Layer 5 of a small transformer language model trained on English Wikipedia (13 layers, counted from 0, width 128).
A neuron adds its activation times its output weights to the MLP's output. To switch it off is to set its activation to zero at one token and run the rest of the model.
A neuron's activation on a vector x is SiLU(gate . x) times (in . x), where the dot is the dot product.

Input weights of the MLP neurons that the questions are about. A number n stands for n times 0.0042.
n66 gate: 16 11 1 -41 -9 26 -12 39 -38 -1 12 -31 28 37 30 -15 -33 -23 9 1 -14 -7 15 15 -53 -19 -20 -17 15 26 -8 -5 18 5 -35 -48 -43 35 -14 9 -7 -38 13 32 9 -2 -34 16 -50 26 -14 3 -29 -7 17 3 -25 -3 -1 -9 -33 18 -37 -15 -27 8 12 8 0 -24 4 6 30 36 24 -18 -19 19 13 43 40 3 7 20 45 10 1 8 -58 -33 3 11 25 -1 -31 -2 18 8 11 -23 -19 12 -27 17 -21 6 -2 30 9 -19 -20 -10 11 15 -38 -3 27 -26 32 -1 18 -54 7 -18 29 -20 -13 -34
n175 gate: 25 31 -30 -12 -7 22 -28 58 -11 -1 -11 -10 -18 -4 -32 -19 49 -57 -29 -7 32 -47 21 7 -8 35 28 -12 4 28 -1 -18 36 1 -4 50 35 -4 6 14 -21 -25 8 1 12 -32 -58 4 -24 -2 -26 40 4 -59 14 5 -2 -15 -20 6 -14 -5 -20 -6 7 5 -6 18 -58 -60 72 -13 -11 8 15 -32 11 -26 11 -39 9 -24 9 47 -10 -44 -60 6 30 23 -3 18 -8 -8 -83 24 -12 67 8 33 30 -12 -23 -5 13 1 25 -9 24 -6 -20 14 -7 -7 6 53 7 15 -14 -12 43 -20 -45 23 15 22 -13 -43
n186 gate: 3 25 44 32 -33 -42 -15 -20 -15 -5 -6 -9 -28 -25 -17 19 3 19 -42 -13 4 -47 1 -51 12 31 -18 -22 43 -13 20 -7 -21 8 10 12 -18 -30 45 19 8 35 -26 16 -13 -21 -27 -22 -14 -33 20 10 31 15 -16 -46 38 16 -3 19 29 -54 23 -30 -12 24 -42 39 -12 31 -27 27 6 0 -2 13 22 27 -38 -4 11 25 42 21 -4 9 -42 61 -25 -31 32 33 11 -4 -17 44 -7 31 -50 2 -20 -22 -25 9 -16 -2 -42 -3 -16 21 -22 8 19 -10 5 21 12 -22 20 24 23 11 -53 29 12 16 -35 -35
n205 gate: -2 21 0 -7 -9 0 12 -10 10 7 3 41 -22 18 -39 -35 31 -6 -2 -14 21 22 19 26 -27 -14 -3 -36 -21 -1 -22 27 -2 -31 -20 15 41 25 19 -12 16 24 -4 23 -4 -23 -6 -33 8 8 -6 11 30 5 -15 2 -13 56 -19 12 -28 2 3 -20 -4 -7 4 -3 2 0 -12 -26 -74 5 -23 -24 2 22 61 24 4 6 -28 -46 -33 -29 -20 -42 -8 -1 42 0 -8 6 6 -25 -30 3 -11 60 33 7 -16 -4 15 1 9 -7 -14 -45 -22 40 -63 -3 -16 12 13 -51 38 -17 -5 7 14 30 15 -5 54 -8
n216 gate: 4 -4 -22 -9 18 18 2 -3 47 40 -2 -18 -2 21 -19 -33 -9 7 -39 34 42 15 -2 15 -8 -2 16 -47 -1 -9 1 13 -3 7 16 9 -25 -23 -16 37 46 -2 3 22 -11 5 7 -62 -26 8 40 -10 -13 10 17 -18 -29 10 -25 7 31 49 -24 -22 7 -13 17 72 23 -11 -18 20 -30 -47 2 19 3 13 12 19 -21 8 -53 -71 -21 -12 29 -41 -22 -36 15 17 28 22 -50 -31 -29 -13 57 15 3 12 21 29 45 -24 21 -8 43 17 -34 15 -9 -8 -44 -31 5 7 18 -26 7 -24 22 51 -16 0 -9 -8
n249 gate: -36 -10 31 41 -21 -28 -1 38 -22 -2 -31 42 -54 -19 -14 -12 -13 -26 -36 -15 12 34 19 12 -58 0 -25 -17 -14 41 16 -4 21 -23 3 -21 1 -4 -54 2 42 -30 -16 -1 21 -5 14 16 0 35 36 9 -4 -6 23 -12 -16 17 5 -12 11 -30 9 -4 11 -27 -25 -14 -22 -38 30 28 -28 -8 36 -42 -17 -42 0 -1 12 5 -4 -8 8 1 -17 11 -49 -19 14 28 -16 -52 -56 -37 22 41 -14 10 -25 -21 25 -36 19 30 -1 5 6 64 -9 4 4 42 25 18 -3 -27 -15 21 -8 -12 -3 3 17 7 -2 19
n66 in: 6 -19 -15 4 -50 -10 19 20 -3 29 -40 3 35 -5 -9 17 -43 13 53 35 -2 18 12 -21 -1 0 6 -3 34 -6 -41 15 48 -4 11 -10 -1 16 -45 12 -10 19 -22 35 -35 -29 -24 14 23 21 -1 25 33 -1 -24 -1 -1 -30 6 -21 68 11 -8 23 -33 29 6 4 30 -6 34 34 25 11 -42 23 4 -23 -39 -4 40 15 16 -4 12 -9 -4 4 -31 9 22 35 1 -29 16 -31 31 -21 -5 13 17 -5 6 25 -40 14 19 20 16 9 1 -36 47 -14 -27 13 18 -32 -4 -54 -1 3 -34 31 -32 42 0 -15
n175 in: 4 15 44 -10 -10 6 -15 16 2 17 -3 7 -27 -23 -1 19 -11 43 -23 -38 19 -20 -3 3 2 -10 49 -45 -56 18 -9 -74 9 -15 -9 -4 33 -14 9 -45 4 -9 -20 -28 -39 -11 -8 -24 -1 -28 -11 -1 25 -13 -1 -44 -5 -50 -52 28 -39 6 18 -37 -17 12 -26 -6 -15 -23 -4 -11 -8 -24 -5 -12 -14 29 -1 -6 23 8 0 3 13 -21 -16 -2 -12 11 22 35 -41 -3 26 -2 10 20 -20 -4 3 14 4 -7 35 10 24 14 -7 -6 -14 -23 15 26 28 22 -35 44 9 12 -16 -26 0 -37 -14 57 2 34
n186 in: -8 14 18 -7 -21 13 -38 24 15 -50 20 20 -15 2 1 1 40 -20 -45 6 1 -17 -23 23 -2 7 1 3 -37 -8 19 45 7 37 -9 32 -15 -9 9 -15 -14 -25 4 -38 3 -15 33 13 5 -3 15 -24 23 -8 16 26 16 -1 48 -13 -5 26 34 8 11 -10 -28 46 -1 -19 -33 27 42 -21 -8 30 -39 6 24 -18 31 -12 -13 -12 -21 -24 9 -23 36 1 29 -7 18 -19 17 -17 -12 9 -26 30 29 4 50 2 47 34 0 27 -23 10 3 -41 -9 -1 43 26 -14 18 20 15 -32 -4 49 10 4 28 -21 22
n205 in: 4 -25 5 7 2 -10 16 -18 -47 13 -15 -7 -17 -5 59 1 5 -16 19 -43 -33 -7 -33 18 -11 40 15 -29 26 22 13 7 -44 15 -18 2 27 38 5 13 -8 -18 19 20 -21 11 44 -13 20 -37 -4 13 8 -3 13 11 0 -11 -24 33 3 -32 -3 1 17 11 -8 3 35 13 1 -20 43 -19 2 18 -53 1 2 7 31 -7 5 -25 18 30 3 -20 -26 3 0 -18 -9 -1 38 -14 37 -60 -13 -3 30 -22 56 13 27 -6 30 44 38 -10 20 -41 -6 -5 3 29 0 12 -35 22 -3 1 25 -29 22 13 25 -18
n216 in: 33 21 35 5 -14 19 -11 27 29 -7 2 24 -43 2 3 25 -17 -2 -27 18 8 -32 25 -11 -43 -14 -19 -29 -17 40 -5 39 34 23 -20 -25 -17 3 -15 -57 6 -2 -1 -19 -24 -6 -49 50 16 -56 39 -13 16 -38 -33 16 60 26 -40 17 -17 5 31 0 37 -23 24 33 35 -53 23 -12 -31 -6 17 -14 7 -35 -32 21 25 12 -8 -15 4 -19 20 10 -1 23 -20 -11 -32 -12 9 4 -21 26 7 16 10 29 4 -43 5 4 -17 46 15 -9 0 -9 25 -23 -12 14 -28 -9 15 1 6 16 -14 13 -8 1 42 38
n249 in: 32 -21 -14 46 3 49 -31 -5 -30 8 38 35 -3 -1 -27 29 -23 -4 -30 6 14 22 -10 33 -13 10 -13 8 -13 21 7 -12 -58 15 1 -51 -1 6 15 12 60 13 3 27 -10 -15 -34 -25 9 17 47 -8 -42 26 -34 -1 9 14 25 -93 8 3 0 -22 -4 20 -46 22 -5 26 -21 0 7 15 18 29 35 18 16 6 46 -15 -19 -6 -3 -1 -40 12 9 1 2 46 28 -28 8 -38 -30 -20 36 21 5 -6 22 -18 -6 -12 -4 28 20 0 11 -16 -17 -18 2 0 26 -30 -7 -8 -4 -43 -22 9 9 -32 7 6

Output weights of the MLP neurons that the questions are about. A number n stands for n times 0.0091.
n66: -9 31 -9 -36 11 -9 6 4 -58 -15 14 -21 -10 0 -50 38 5 -32 17 -48 -8 -69 30 -9 -17 13 8 -18 -51 -26 8 40 39 46 -27 54 17 10 -2 11 -20 -4 21 4 -19 -17 34 -41 -33 24 -7 3 5 -15 -70 5 19 28 46 -14 -45 20 -56 30 -20 -2 2 7 -5 -37 59 7 40 17 -6 -6 -35 -24 -31 -19 1 -23 24 72 13 44 29 -22 -18 14 35 -2 42 14 -9 17 7 19 -6 -7 -13 2 -29 28 -36 14 -60 -22 19 27 16 30 -65 74 -1 -14 75 39 -17 42 9 57 -4 52 53 -15 12 -2
n175: -11 23 25 22 -9 0 21 27 -8 0 -55 28 -33 21 59 13 18 -16 15 -51 -5 17 -68 -4 17 -34 -20 3 24 42 14 -6 22 3 -22 46 11 -26 14 -49 -22 1 7 18 55 -38 -51 -42 -8 30 -41 36 34 44 -1 -17 -3 40 9 -26 3 -15 -76 35 -37 32 10 -15 3 7 19 -13 -2 -22 -61 11 48 -11 -1 -7 -7 -9 -18 23 6 -37 7 7 52 74 -44 -14 12 46 45 5 22 -4 -32 -28 8 -18 46 10 -80 -8 -16 14 -35 -6 -17 15 15 -18 -8 30 9 -8 -18 -4 -36 -9 9 -2 -31 -29 24 26
n186: -28 -28 -15 3 43 32 -39 -9 -2 75 33 -29 10 7 21 27 -9 3 19 -4 -4 -7 3 35 -20 3 13 0 -42 -26 20 14 15 38 67 30 4 -29 5 12 55 -17 -2 -45 -14 -21 -61 -35 -47 -46 -42 12 -32 23 39 -6 4 4 41 -3 42 34 19 61 46 20 -69 19 0 47 -16 -22 26 -2 6 28 -6 -16 4 11 -8 4 -34 30 29 27 18 -34 44 -46 -48 -18 8 -70 24 -47 -29 36 51 -60 5 -14 31 10 5 -25 5 -7 -23 68 11 -2 13 -15 -30 34 49 -2 -4 -34 28 5 -6 -5 -33 -41 5 -14
n205: 30 19 18 15 -12 -9 13 25 -5 0 -15 14 -14 -82 12 -28 -32 -39 -4 -46 10 -14 1 -20 -59 33 -38 -18 -42 10 13 -39 4 3 16 37 -15 7 -39 -15 -15 34 36 42 -8 -24 1 3 -34 30 -10 33 9 45 -10 69 -31 -6 -37 9 -11 -63 43 9 -14 -20 -14 -20 28 18 -17 -56 68 27 0 28 4 -5 21 18 -8 -7 2 17 1 -5 6 35 48 -19 -11 -8 29 -52 -43 -6 -58 38 6 -52 -49 13 -9 9 -4 9 -25 -11 34 39 -20 33 -28 8 -27 5 -29 18 -14 -34 -1 33 45 0 9 -10 35 -35
n216: -57 52 -7 -84 -2 -23 -6 -19 34 60 0 2 6 3 -17 -61 -2 -33 -4 4 20 1 -14 24 39 -70 8 -32 -41 -15 6 -10 11 -47 -23 1 4 21 20 -36 23 9 -5 13 -1 -94 -3 -10 -14 35 32 5 -19 46 33 -20 -72 -2 -6 5 87 12 14 -18 -44 -11 35 -18 1 -11 22 41 -27 -9 -1 44 -3 20 -17 57 -20 -18 -5 14 -33 -46 7 -16 36 1 12 68 1 22 20 -10 12 -12 -35 51 19 15 27 -5 -26 24 -16 -15 -59 -5 39 7 -6 27 -9 -54 16 -32 5 2 -62 -6 -33 -20 21 -18 -29 -36
n249: -21 43 -15 -15 4 42 -50 -45 10 16 32 -14 33 36 -24 -32 61 -19 -34 -60 24 -6 -1 7 38 29 3 38 -21 -16 4 -27 -24 13 51 20 52 25 67 30 30 -7 -52 0 2 24 40 -19 -7 -30 46 7 -10 6 -25 19 16 84 12 -37 23 5 -39 -10 4 43 -25 -18 49 38 25 14 22 44 25 37 -37 -40 19 -1 16 -53 14 -20 40 -1 -18 19 -3 -26 55 -14 -8 27 -57 -33 18 -37 14 5 27 -10 -13 -19 -6 -35 18 30 -6 44 13 15 32 -13 -2 -18 -19 9 10 24 -17 11 -11 -2 14 -10 10 -40

Each question names a token from some text and the token that comes next. It shows the vector x that enters the MLP there. A number n stands for n times 0.029.

Then comes g, the gradient of the next token's log-probability with respect to the MLP's output, scaled to length 1. A neuron's effect is roughly proportional to its activation times (output weights . g). A number n stands for n times 0.0042.

" before", then " it"
x: 13 2 -13 21 -11 -30 -10 89 5 17 37 -22 14 41 37 -2 -1 29 -14 -43 12 -20 -10 -27 4 -25 30 13 -13 45 -37 33 -25 -9 17 -31 -19 10 1 56 -3 55 22 -29 1 24 -34 31 -36 -20 -41 34 -29 11 10 9 -31 -3 -9 -31 -20 39 -10 -30 44 -42 17 18 -10 14 -47 15 -25 -11 9 -17 -22 20 3 -13 33 -22 -15 9 10 17 -17 28 -21 -9 -2 -29 -2 1 -23 -1 -6 1 -34 10 -6 -35 -23 -16 28 -22 15 2 24 -22 13 -30 33 -10 -54 4 -39 51 13 -20 -25 17 -13 -9 11 23 -10 6
g: -21 -9 -29 11 -11 -4 0 5 -12 4 -10 21 20 16 2 -13 -7 1 -40 5 -28 -15 -8 32 -1 -52 6 -5 -3 48 -10 -19 -9 -3 17 -25 31 11 7 26 53 -4 14 -34 -8 30 -8 43 13 3 -14 -15 1 -29 8 20 -54 -51 -9 5 30 32 48 30 15 2 2 -18 11 -7 6 -25 10 2 -13 -16 38 -16 44 5 16 26 -10 -10 -54 4 3 7 -3 18 -2 -9 5 0 -27 -30 -37 13 -2 7 -7 37 -1 -9 -29 16 9 17 -6 3 15 19 -15 -29 15 -27 17 12 6 23 -12 15 9 -13 4 -1 -20 -23
Which neuron, switched off, raises the next token's probability most? n175

" Bra", then "n"
x: -11 12 3 17 -6 -26 62 40 -14 11 8 -10 12 18 1 -21 -12 -16 -5 -21 4 -3 -27 -22 8 -13 24 9 -28 15 -34 55 1 -10 -4 -15 63 -9 -3 58 -10 60 17 5 -4 -25 -9 30 46 -36 -30 7 -10 40 -4 23 -47 8 -26 -15 0 50 -9 0 30 35 14 -7 23 5 -60 7 12 21 -4 -7 -30 -4 12 -20 -5 -36 -11 17 10 44 7 -2 30 13 9 -3 24 7 12 33 -12 13 -44 3 22 5 -25 -14 11 -11 27 4 11 -15 5 -28 47 -43 -11 -15 -33 38 -6 11 2 31 0 -38 13 19 -41 5
g: -17 53 -8 16 -21 -31 -13 16 -43 8 26 -27 -17 21 -10 12 -22 -38 6 17 -39 12 -24 -2 27 -33 37 8 -46 -13 -9 -9 -10 9 9 -8 5 -22 -4 13 19 14 16 15 27 -23 5 -41 -4 10 23 -12 11 -22 -3 -16 -29 15 29 -10 3 -27 -8 -31 -8 11 22 -5 21 -10 -19 3 -10 -1 7 25 -18 8 -22 32 11 20 39 8 -3 2 -34 21 -32 36 16 25 35 6 19 -28 -13 12 19 -9 26 -7 50 -5 15 32 -28 12 -15 15 -21 15 0 -16 19 -16 5 -13 17 2 13 -3 37 -19 3 12 34 -32
Which two neurons, each switched off alone, lower its probability most, in order? n216, n249

" Al", then "ice"
x: -40 -19 21 27 11 -37 39 28 -20 16 19 9 10 11 -8 -3 -12 -11 -19 -16 15 7 -3 -40 20 -3 -5 -9 -5 26 -6 34 -24 -27 17 -25 33 -3 -22 61 -5 44 16 -10 9 3 -50 -7 11 -27 -29 25 -7 32 -22 31 -17 36 -59 -17 4 26 -5 -9 -6 -7 3 27 27 -6 -11 12 -11 4 2 9 -58 22 -35 -39 -25 -56 -10 7 23 32 -10 23 22 17 50 -22 -4 5 -13 20 -6 -10 -27 12 23 0 -30 -22 13 -27 32 -1 -39 -8 16 -15 54 -10 -36 -1 -52 26 -16 -15 -21 19 -28 -29 1 24 -33 35
g: 5 -25 17 -13 0 -18 -14 -5 -20 10 16 17 -3 40 -18 7 -13 26 -16 6 15 29 5 -7 26 12 26 10 -19 -4 -20 29 -25 12 -16 -1 -13 -30 13 16 -21 32 22 17 -2 -44 -7 -18 -43 -30 29 -9 -9 -1 10 5 -8 -32 22 7 8 -15 -52 -34 6 5 37 -2 17 -3 -21 18 -53 -29 -1 -12 29 0 -27 8 3 28 32 26 -7 -19 -31 -4 -3 -20 7 -31 14 33 -4 1 1 5 18 -6 0 -2 -17 28 -28 1 -15 -6 -34 -10 35 -48 -9 0 -5 -13 -18 11 7 -12 45 24 -37 -19 34 14 32 11
Which neuron, switched off, lowers the next token's probability most? n186

"in", then "d"
x: -26 -6 12 -18 20 -21 28 57 -49 17 13 -13 15 44 15 2 11 2 -21 -46 -7 13 -11 -16 4 -19 20 -1 3 44 -3 30 26 -5 -23 -15 26 3 -11 26 0 47 -9 -10 31 -6 -29 12 39 14 4 46 -35 50 -29 -6 6 5 -44 -9 6 20 -20 -26 10 -5 38 -17 18 58 -43 0 14 10 -26 -19 -29 36 -61 -7 28 -5 14 -2 11 6 18 -20 -18 18 14 -9 27 28 -12 10 -8 -5 -15 4 6 -10 5 -35 1 -3 37 -9 -15 7 51 -13 43 4 -19 6 -49 53 8 -4 6 41 -49 -42 29 40 -29 35
g: 12 -30 9 -24 8 26 27 -2 -16 10 5 -13 -18 -59 3 -32 6 19 27 -18 56 27 -6 -33 10 6 -12 -12 19 -31 -45 16 3 -37 19 34 -23 -7 14 9 -28 0 -11 6 6 29 7 19 10 -36 5 -62 5 22 30 -1 19 8 17 2 11 26 20 -4 11 -9 11 -2 29 -8 -12 22 12 11 1 -2 1 20 14 -6 29 -15 -23 10 -4 1 -8 -1 -15 -4 -1 28 0 -36 -10 14 -11 -8 -24 -46 9 -5 5 -36 16 -14 13 -32 -12 -28 -2 -3 8 -29 11 -3 -19 -7 6 -30 30 35 22 -18 2 5 -32 50
Which neuron, switched off, raises the next token's probability most? n66

"serve", then " until"
x: 1 15 33 18 -21 -50 31 31 -25 13 15 -9 25 35 -8 -19 5 1 -20 -37 9 33 -15 9 -12 23 26 -15 -6 31 -18 52 -1 -17 -16 -44 23 2 9 66 -24 53 34 -22 0 -8 -46 34 44 5 -30 19 -48 10 8 2 -19 17 -2 -30 -8 26 -34 -15 -6 -24 33 -2 -38 6 -23 2 5 11 -13 -14 -12 -2 -8 -15 14 -9 -33 16 7 36 -26 46 -33 14 -9 1 -8 15 -21 49 -2 23 -57 26 21 -15 -25 -36 -10 -9 41 7 4 -11 5 6 23 -12 -27 9 -12 53 4 -37 1 40 -19 -1 4 21 -18 2
g: -26 26 -7 -8 12 -9 22 5 6 -17 -68 -29 19 -11 -19 23 -20 -40 -22 -21 4 15 6 0 -1 5 -30 -7 -8 -20 -6 24 -19 4 -47 -19 -54 22 53 -39 12 24 8 23 8 27 41 -6 -17 -4 -2 -4 26 8 5 -12 14 -22 -22 1 -9 -10 20 -11 37 -29 18 12 5 -22 -7 -15 8 2 4 -3 13 8 -8 10 -20 11 21 42 14 -15 7 30 -24 9 23 -33 19 23 -9 -3 -2 -31 -14 6 -16 -45 0 17 -9 9 -32 32 13 -13 -8 19 -8 -7 39 12 3 4 23 13 13 -8 -24 -3 -14 39 -8 35
Which two neurons, each switched off alone, lower its probability most, in order? n186, n66

" work", then "ing"
x: -15 27 8 30 -19 -43 18 25 -29 3 19 13 20 2 -4 -8 13 -2 -18 -46 32 14 -10 -51 -34 2 16 -54 -32 37 -6 43 -26 -18 -33 -53 4 -2 20 38 -4 51 25 -36 8 -10 -32 24 26 -22 -18 45 -32 27 -13 -3 -15 22 -33 -46 0 6 -32 -9 24 -4 -2 17 23 -18 -48 -10 -15 3 -27 4 -7 2 14 -5 -36 4 -25 -18 18 32 -13 34 -44 -25 7 -8 9 -16 -18 62 -12 0 -67 11 19 -29 -15 -49 -16 -26 12 7 -17 -12 8 -32 8 -19 -39 8 -33 37 -2 -32 -15 31 9 -21 -15 13 -17 10
g: -6 18 -5 -13 -41 -5 -21 -32 26 3 42 -4 -2 20 5 -18 -1 48 -4 -18 -37 3 8 -31 6 10 32 6 -13 -10 12 -16 29 -9 4 -23 -3 -10 -6 -24 -11 -35 -1 -1 -23 -17 30 -11 50 -14 14 56 -13 -17 -6 2 -6 -1 -20 24 -2 19 21 11 29 21 -31 34 -17 -35 0 1 -35 21 20 -20 15 24 -7 27 -7 12 9 28 -7 -9 -9 26 -19 13 28 9 0 20 15 30 14 -19 -31 -1 -14 -5 22 0 -57 -31 0 -32 -13 8 11 18 21 4 -12 19 -8 8 8 4 40 -11 -38 48 5 -10 -18 0
Which neuron, switched off, raises the next token's probability most? n205

"ti", then "re"
x: -52 -6 0 3 -32 -42 -25 57 5 4 16 -7 -4 28 -12 -23 14 -27 -29 -25 25 19 44 -21 1 0 8 9 -12 16 -32 58 -6 -26 -24 -35 16 -18 -10 55 4 45 14 -33 21 11 -13 12 21 -13 -37 19 -17 22 -22 6 -38 25 -27 -51 19 40 7 -18 6 5 26 13 26 -19 -18 18 -23 5 -17 -19 14 -14 -11 7 8 -4 14 -22 17 3 11 12 -25 -11 13 -15 27 12 -19 61 -5 -3 -65 10 45 -14 -39 -31 32 -31 1 -2 28 -14 27 8 32 29 -15 6 -47 25 -5 -11 -35 -15 -18 -10 48 -10 -27 14
g: 18 6 -34 12 23 19 12 13 -42 -26 10 -38 1 40 40 14 -17 2 15 -10 61 -6 3 25 -28 30 17 -2 3 24 -14 5 -14 -8 5 25 19 15 33 33 -23 -25 -37 -54 13 -28 -7 -23 1 -28 35 -4 0 -5 19 -6 -12 6 3 1 13 26 31 -30 -24 -21 19 -26 -2 5 26 22 0 16 14 -5 5 4 -8 32 -5 -17 -12 -12 -14 -9 -2 0 -7 14 18 -24 8 9 27 -40 9 -8 -29 4 -21 7 24 -3 20 -2 -15 25 2 -19 13 7 -7 -2 9 -23 -2 -50 -9 -16 42 -7 -38 10 13 -43 16 -21
Which neuron, switched off, lowers the next token's probability most? n205

"ar", then "ity"
x: -4 -32 34 -4 24 -40 18 58 -33 7 19 14 9 14 12 -15 -31 -4 -29 -26 41 20 -32 2 -10 -67 27 10 -9 14 -9 44 8 -15 -18 -36 25 1 1 20 -2 53 1 -34 48 19 -24 24 3 10 0 24 -36 -4 -26 -10 -17 34 -14 -17 18 31 -11 -15 22 -3 -2 7 20 -19 -51 0 -50 16 -1 21 -17 8 -20 -27 5 -34 -16 8 23 39 -9 0 -14 -2 10 -4 -11 20 -4 -5 -4 0 -50 7 9 -43 12 -74 -41 -10 68 18 -8 -1 31 -67 30 -9 -2 -4 -30 37 -3 -1 9 11 -10 -30 30 5 -18 17
g: 9 4 18 3 -33 24 32 -10 17 9 26 -6 -9 -42 -5 17 -15 3 10 22 -4 1 32 6 22 19 5 11 -12 -36 -1 5 48 -24 22 -25 -3 -12 -6 23 4 -23 -3 6 -2 -6 -3 53 9 -5 -28 25 4 0 37 -23 40 15 -15 0 -54 35 12 -28 -19 2 -8 17 -17 34 -5 -6 -35 16 24 -11 12 7 37 -30 -15 -26 -16 -10 -21 -40 -10 6 4 9 20 11 -2 -11 11 13 6 -16 28 -28 -35 0 15 -23 41 24 16 12 36 23 15 28 -5 6 2 14 12 -8 1 -6 -29 20 -32 -31 41 -32 12 3
Which neuron, switched off, raises the next token's probability most? n249

"ary", then " C"
x: -25 -18 16 24 21 -32 36 14 -56 -9 25 -13 -2 37 -26 19 -24 -14 -4 -14 20 24 -42 13 14 -9 7 4 -14 46 -20 55 -17 -6 -43 -6 -21 -7 4 65 -22 65 28 -51 23 23 -35 -13 12 -18 -30 39 -12 16 -9 2 -37 26 -7 -36 15 33 -15 -20 17 -11 7 -6 10 20 -43 18 -12 12 -23 21 -6 31 -1 10 -6 -11 -27 -4 23 26 -10 28 -4 -4 2 -21 -5 5 0 16 -32 -3 -23 20 5 -11 27 -27 -4 11 19 -5 -16 -4 8 -13 48 -35 -47 35 21 27 1 -21 -22 43 -12 -22 18 21 -19 15
g: -21 31 -13 -11 5 47 -12 -25 19 39 15 31 1 -11 -16 -23 7 32 -17 9 31 -18 -9 22 0 16 -2 7 -7 7 15 -17 16 38 -7 -2 24 -4 29 -10 -29 28 -22 -4 -11 -8 -19 -22 13 1 4 -2 -14 14 21 32 -7 13 -4 -37 9 -11 18 6 8 10 1 16 34 -7 -5 23 -7 -34 32 -4 2 -49 -3 27 -35 10 -7 45 -21 2 -44 -22 5 -32 12 40 -10 -34 63 -26 4 13 10 -9 -8 10 -4 -25 36 -13 1 -5 -23 10 11 -16 27 -15 13 -14 6 26 -23 8 -8 -25 -20 22 1 -18 50 -3
Which neuron, switched off, raises the next token's probability most? n249

"bu", then "dge"
x: -20 16 -12 -3 9 -31 29 48 -39 9 -4 -8 30 6 6 -57 1 -11 -6 -28 -3 30 8 -8 -2 19 17 16 -24 20 6 47 -23 -19 11 -49 29 7 19 58 13 47 -1 -52 24 -2 -39 24 6 -34 -63 43 -4 25 -39 23 9 8 -9 -46 1 33 -1 -12 -3 15 7 -34 -31 3 -39 -3 -16 8 -15 16 -20 11 -26 -21 28 -25 -21 0 -15 30 17 20 -3 8 -1 -18 -4 -7 -30 42 -8 5 -54 0 12 -46 2 -37 -5 -16 45 -31 -9 -22 2 -41 26 4 -44 -2 -31 34 19 9 -8 29 -24 -34 21 30 -36 -26
g: 9 24 34 16 3 37 9 31 22 -23 23 -21 5 13 -30 -20 -34 -6 -10 -12 9 10 4 8 4 7 -8 16 17 -2 3 0 -18 -9 -11 -10 4 4 -1 6 9 33 -7 -15 -31 16 -22 -24 -2 -26 -26 -19 37 -5 -45 -13 15 -37 -24 9 10 -29 43 -9 -23 -7 13 3 -9 -7 20 -4 4 4 11 -36 18 -22 -38 -35 10 -18 11 20 -20 43 32 -8 -30 19 16 11 64 -24 -3 -18 9 10 20 -35 -23 17 -17 -3 49 3 -15 -2 41 1 -25 42 -19 -18 -6 32 -16 -11 -5 -17 -4 -11 24 -22 29 -7 -13 -5
Which neuron, switched off, lowers the next token's probability most? n175

"H", then "e"
x: -3 2 -27 0 1 -21 27 66 1 33 24 -27 27 12 9 -8 -12 24 -13 -44 0 -4 -23 -18 -5 -6 -9 32 -5 34 -10 61 -16 -42 10 -34 46 -27 -6 52 -8 34 19 -23 -1 -16 -24 11 5 -3 -42 40 -10 16 1 20 -20 21 -9 10 -3 42 -10 -19 17 -1 18 2 8 -15 -27 44 18 3 15 -30 -25 24 -25 -31 22 -10 11 13 19 22 -18 23 -4 -6 -13 -16 -4 2 24 14 -29 -9 -47 13 20 -29 36 -35 18 -31 -5 -3 -18 -22 8 -17 40 8 -48 -10 -57 43 0 11 8 59 -7 1 9 13 -10 8
g: 20 -12 -9 -8 26 -33 2 28 -38 -36 -11 -13 21 27 23 5 14 -19 11 26 -4 7 17 -16 19 21 -37 -12 15 24 -7 23 18 -32 2 27 1 26 30 -18 -10 21 7 3 23 -20 -13 22 -1 17 -27 6 -6 -14 -8 -25 -5 -28 48 8 -6 15 -12 -34 -31 -9 29 14 -19 -15 20 0 14 7 37 -8 13 -4 -27 12 64 -5 -13 10 2 43 -9 21 -11 4 -23 -1 39 -13 13 21 20 33 24 4 -17 -6 -3 22 21 -28 -10 -4 38 -4 6 23 -27 18 -12 -1 -6 -1 30 -32 9 -42 17 -36 -12 -4 37 -20
Which neuron, switched off, raises the next token's probability most? n249

"ster", then " as"
x: -33 18 12 6 27 -26 33 23 -20 21 3 6 9 41 -5 -21 -4 -7 -35 -24 24 25 -35 -29 -18 15 11 17 -6 25 -23 58 -31 6 -22 17 18 0 -11 62 0 64 -10 -48 19 23 -11 40 5 7 -8 38 5 34 -15 12 -34 11 -9 -26 -17 25 -8 -46 52 16 38 25 -24 46 -49 2 -6 25 -42 -2 -16 7 0 13 -19 -12 -4 36 51 25 -7 23 -12 12 5 -11 51 -14 38 0 2 -13 -17 21 17 -15 0 1 -40 -5 8 -1 -18 -1 19 -16 8 -36 -19 -9 -17 56 4 -31 -13 24 1 -24 12 18 -22 16
g: 0 -38 -28 -10 -4 -5 18 -2 14 -11 -2 -14 33 -41 -2 31 6 21 8 7 -18 -38 37 8 31 2 31 2 8 3 -40 16 -27 2 16 -2 -18 37 -34 -31 -13 -23 -15 10 -48 11 15 -32 17 -11 -4 4 -14 -22 16 -9 12 17 -41 -7 -11 -20 -13 -4 1 -21 7 17 -8 -7 -2 17 -27 -5 -5 -9 1 10 4 10 -1 -33 19 -45 4 19 35 1 -1 -13 -27 0 26 -34 50 -5 0 -10 -12 -10 -3 -14 8 17 -15 -55 -18 2 -23 1 -26 -20 -3 -7 28 21 -10 -20 34 11 11 8 32 -4 10 -14 -62 -35
Which neuron, switched off, raises the next token's probability most? n175

"ad", then "ine"
x: -31 -18 -14 4 -13 -43 -20 38 -20 -7 22 -17 12 20 -8 12 4 -2 -14 -58 31 28 -5 -31 27 10 16 -5 0 17 22 48 -14 -37 -52 -28 18 -10 -10 39 5 56 25 -20 35 17 -12 3 27 -22 -19 15 -19 28 -17 43 -10 20 -35 -44 10 39 14 -26 34 6 21 5 -19 10 -18 8 2 9 -25 3 5 -2 -4 -20 -6 -5 -33 2 20 -6 -2 46 -8 34 -3 7 -10 22 6 42 4 -43 -50 25 16 -26 7 -19 -27 5 47 1 -3 -18 32 -27 35 -20 -31 39 -44 90 -1 -16 -1 9 -17 -6 26 25 -25 -7
g: 28 31 1 8 42 -6 -18 -17 -2 -1 -36 -45 23 1 -13 -37 -23 -2 0 27 -5 13 -5 5 24 -6 -11 3 -22 -8 -2 7 5 -37 30 6 20 3 6 13 13 17 -10 15 -19 -14 10 -34 -20 6 -13 -36 14 -12 -42 12 20 -16 -34 20 25 3 -14 -8 36 26 29 -46 -19 21 11 51 -3 8 29 21 30 -36 17 1 -9 -5 49 22 -18 -16 21 7 17 -33 24 -19 -23 14 -10 2 -4 -1 7 3 6 -28 -6 10 0 38 35 -1 7 0 15 20 10 -33 -14 -12 -2 -3 16 28 -2 8 -32 -5 33 -27 -26 -40
Which neuron, switched off, lowers the next token's probability most? n216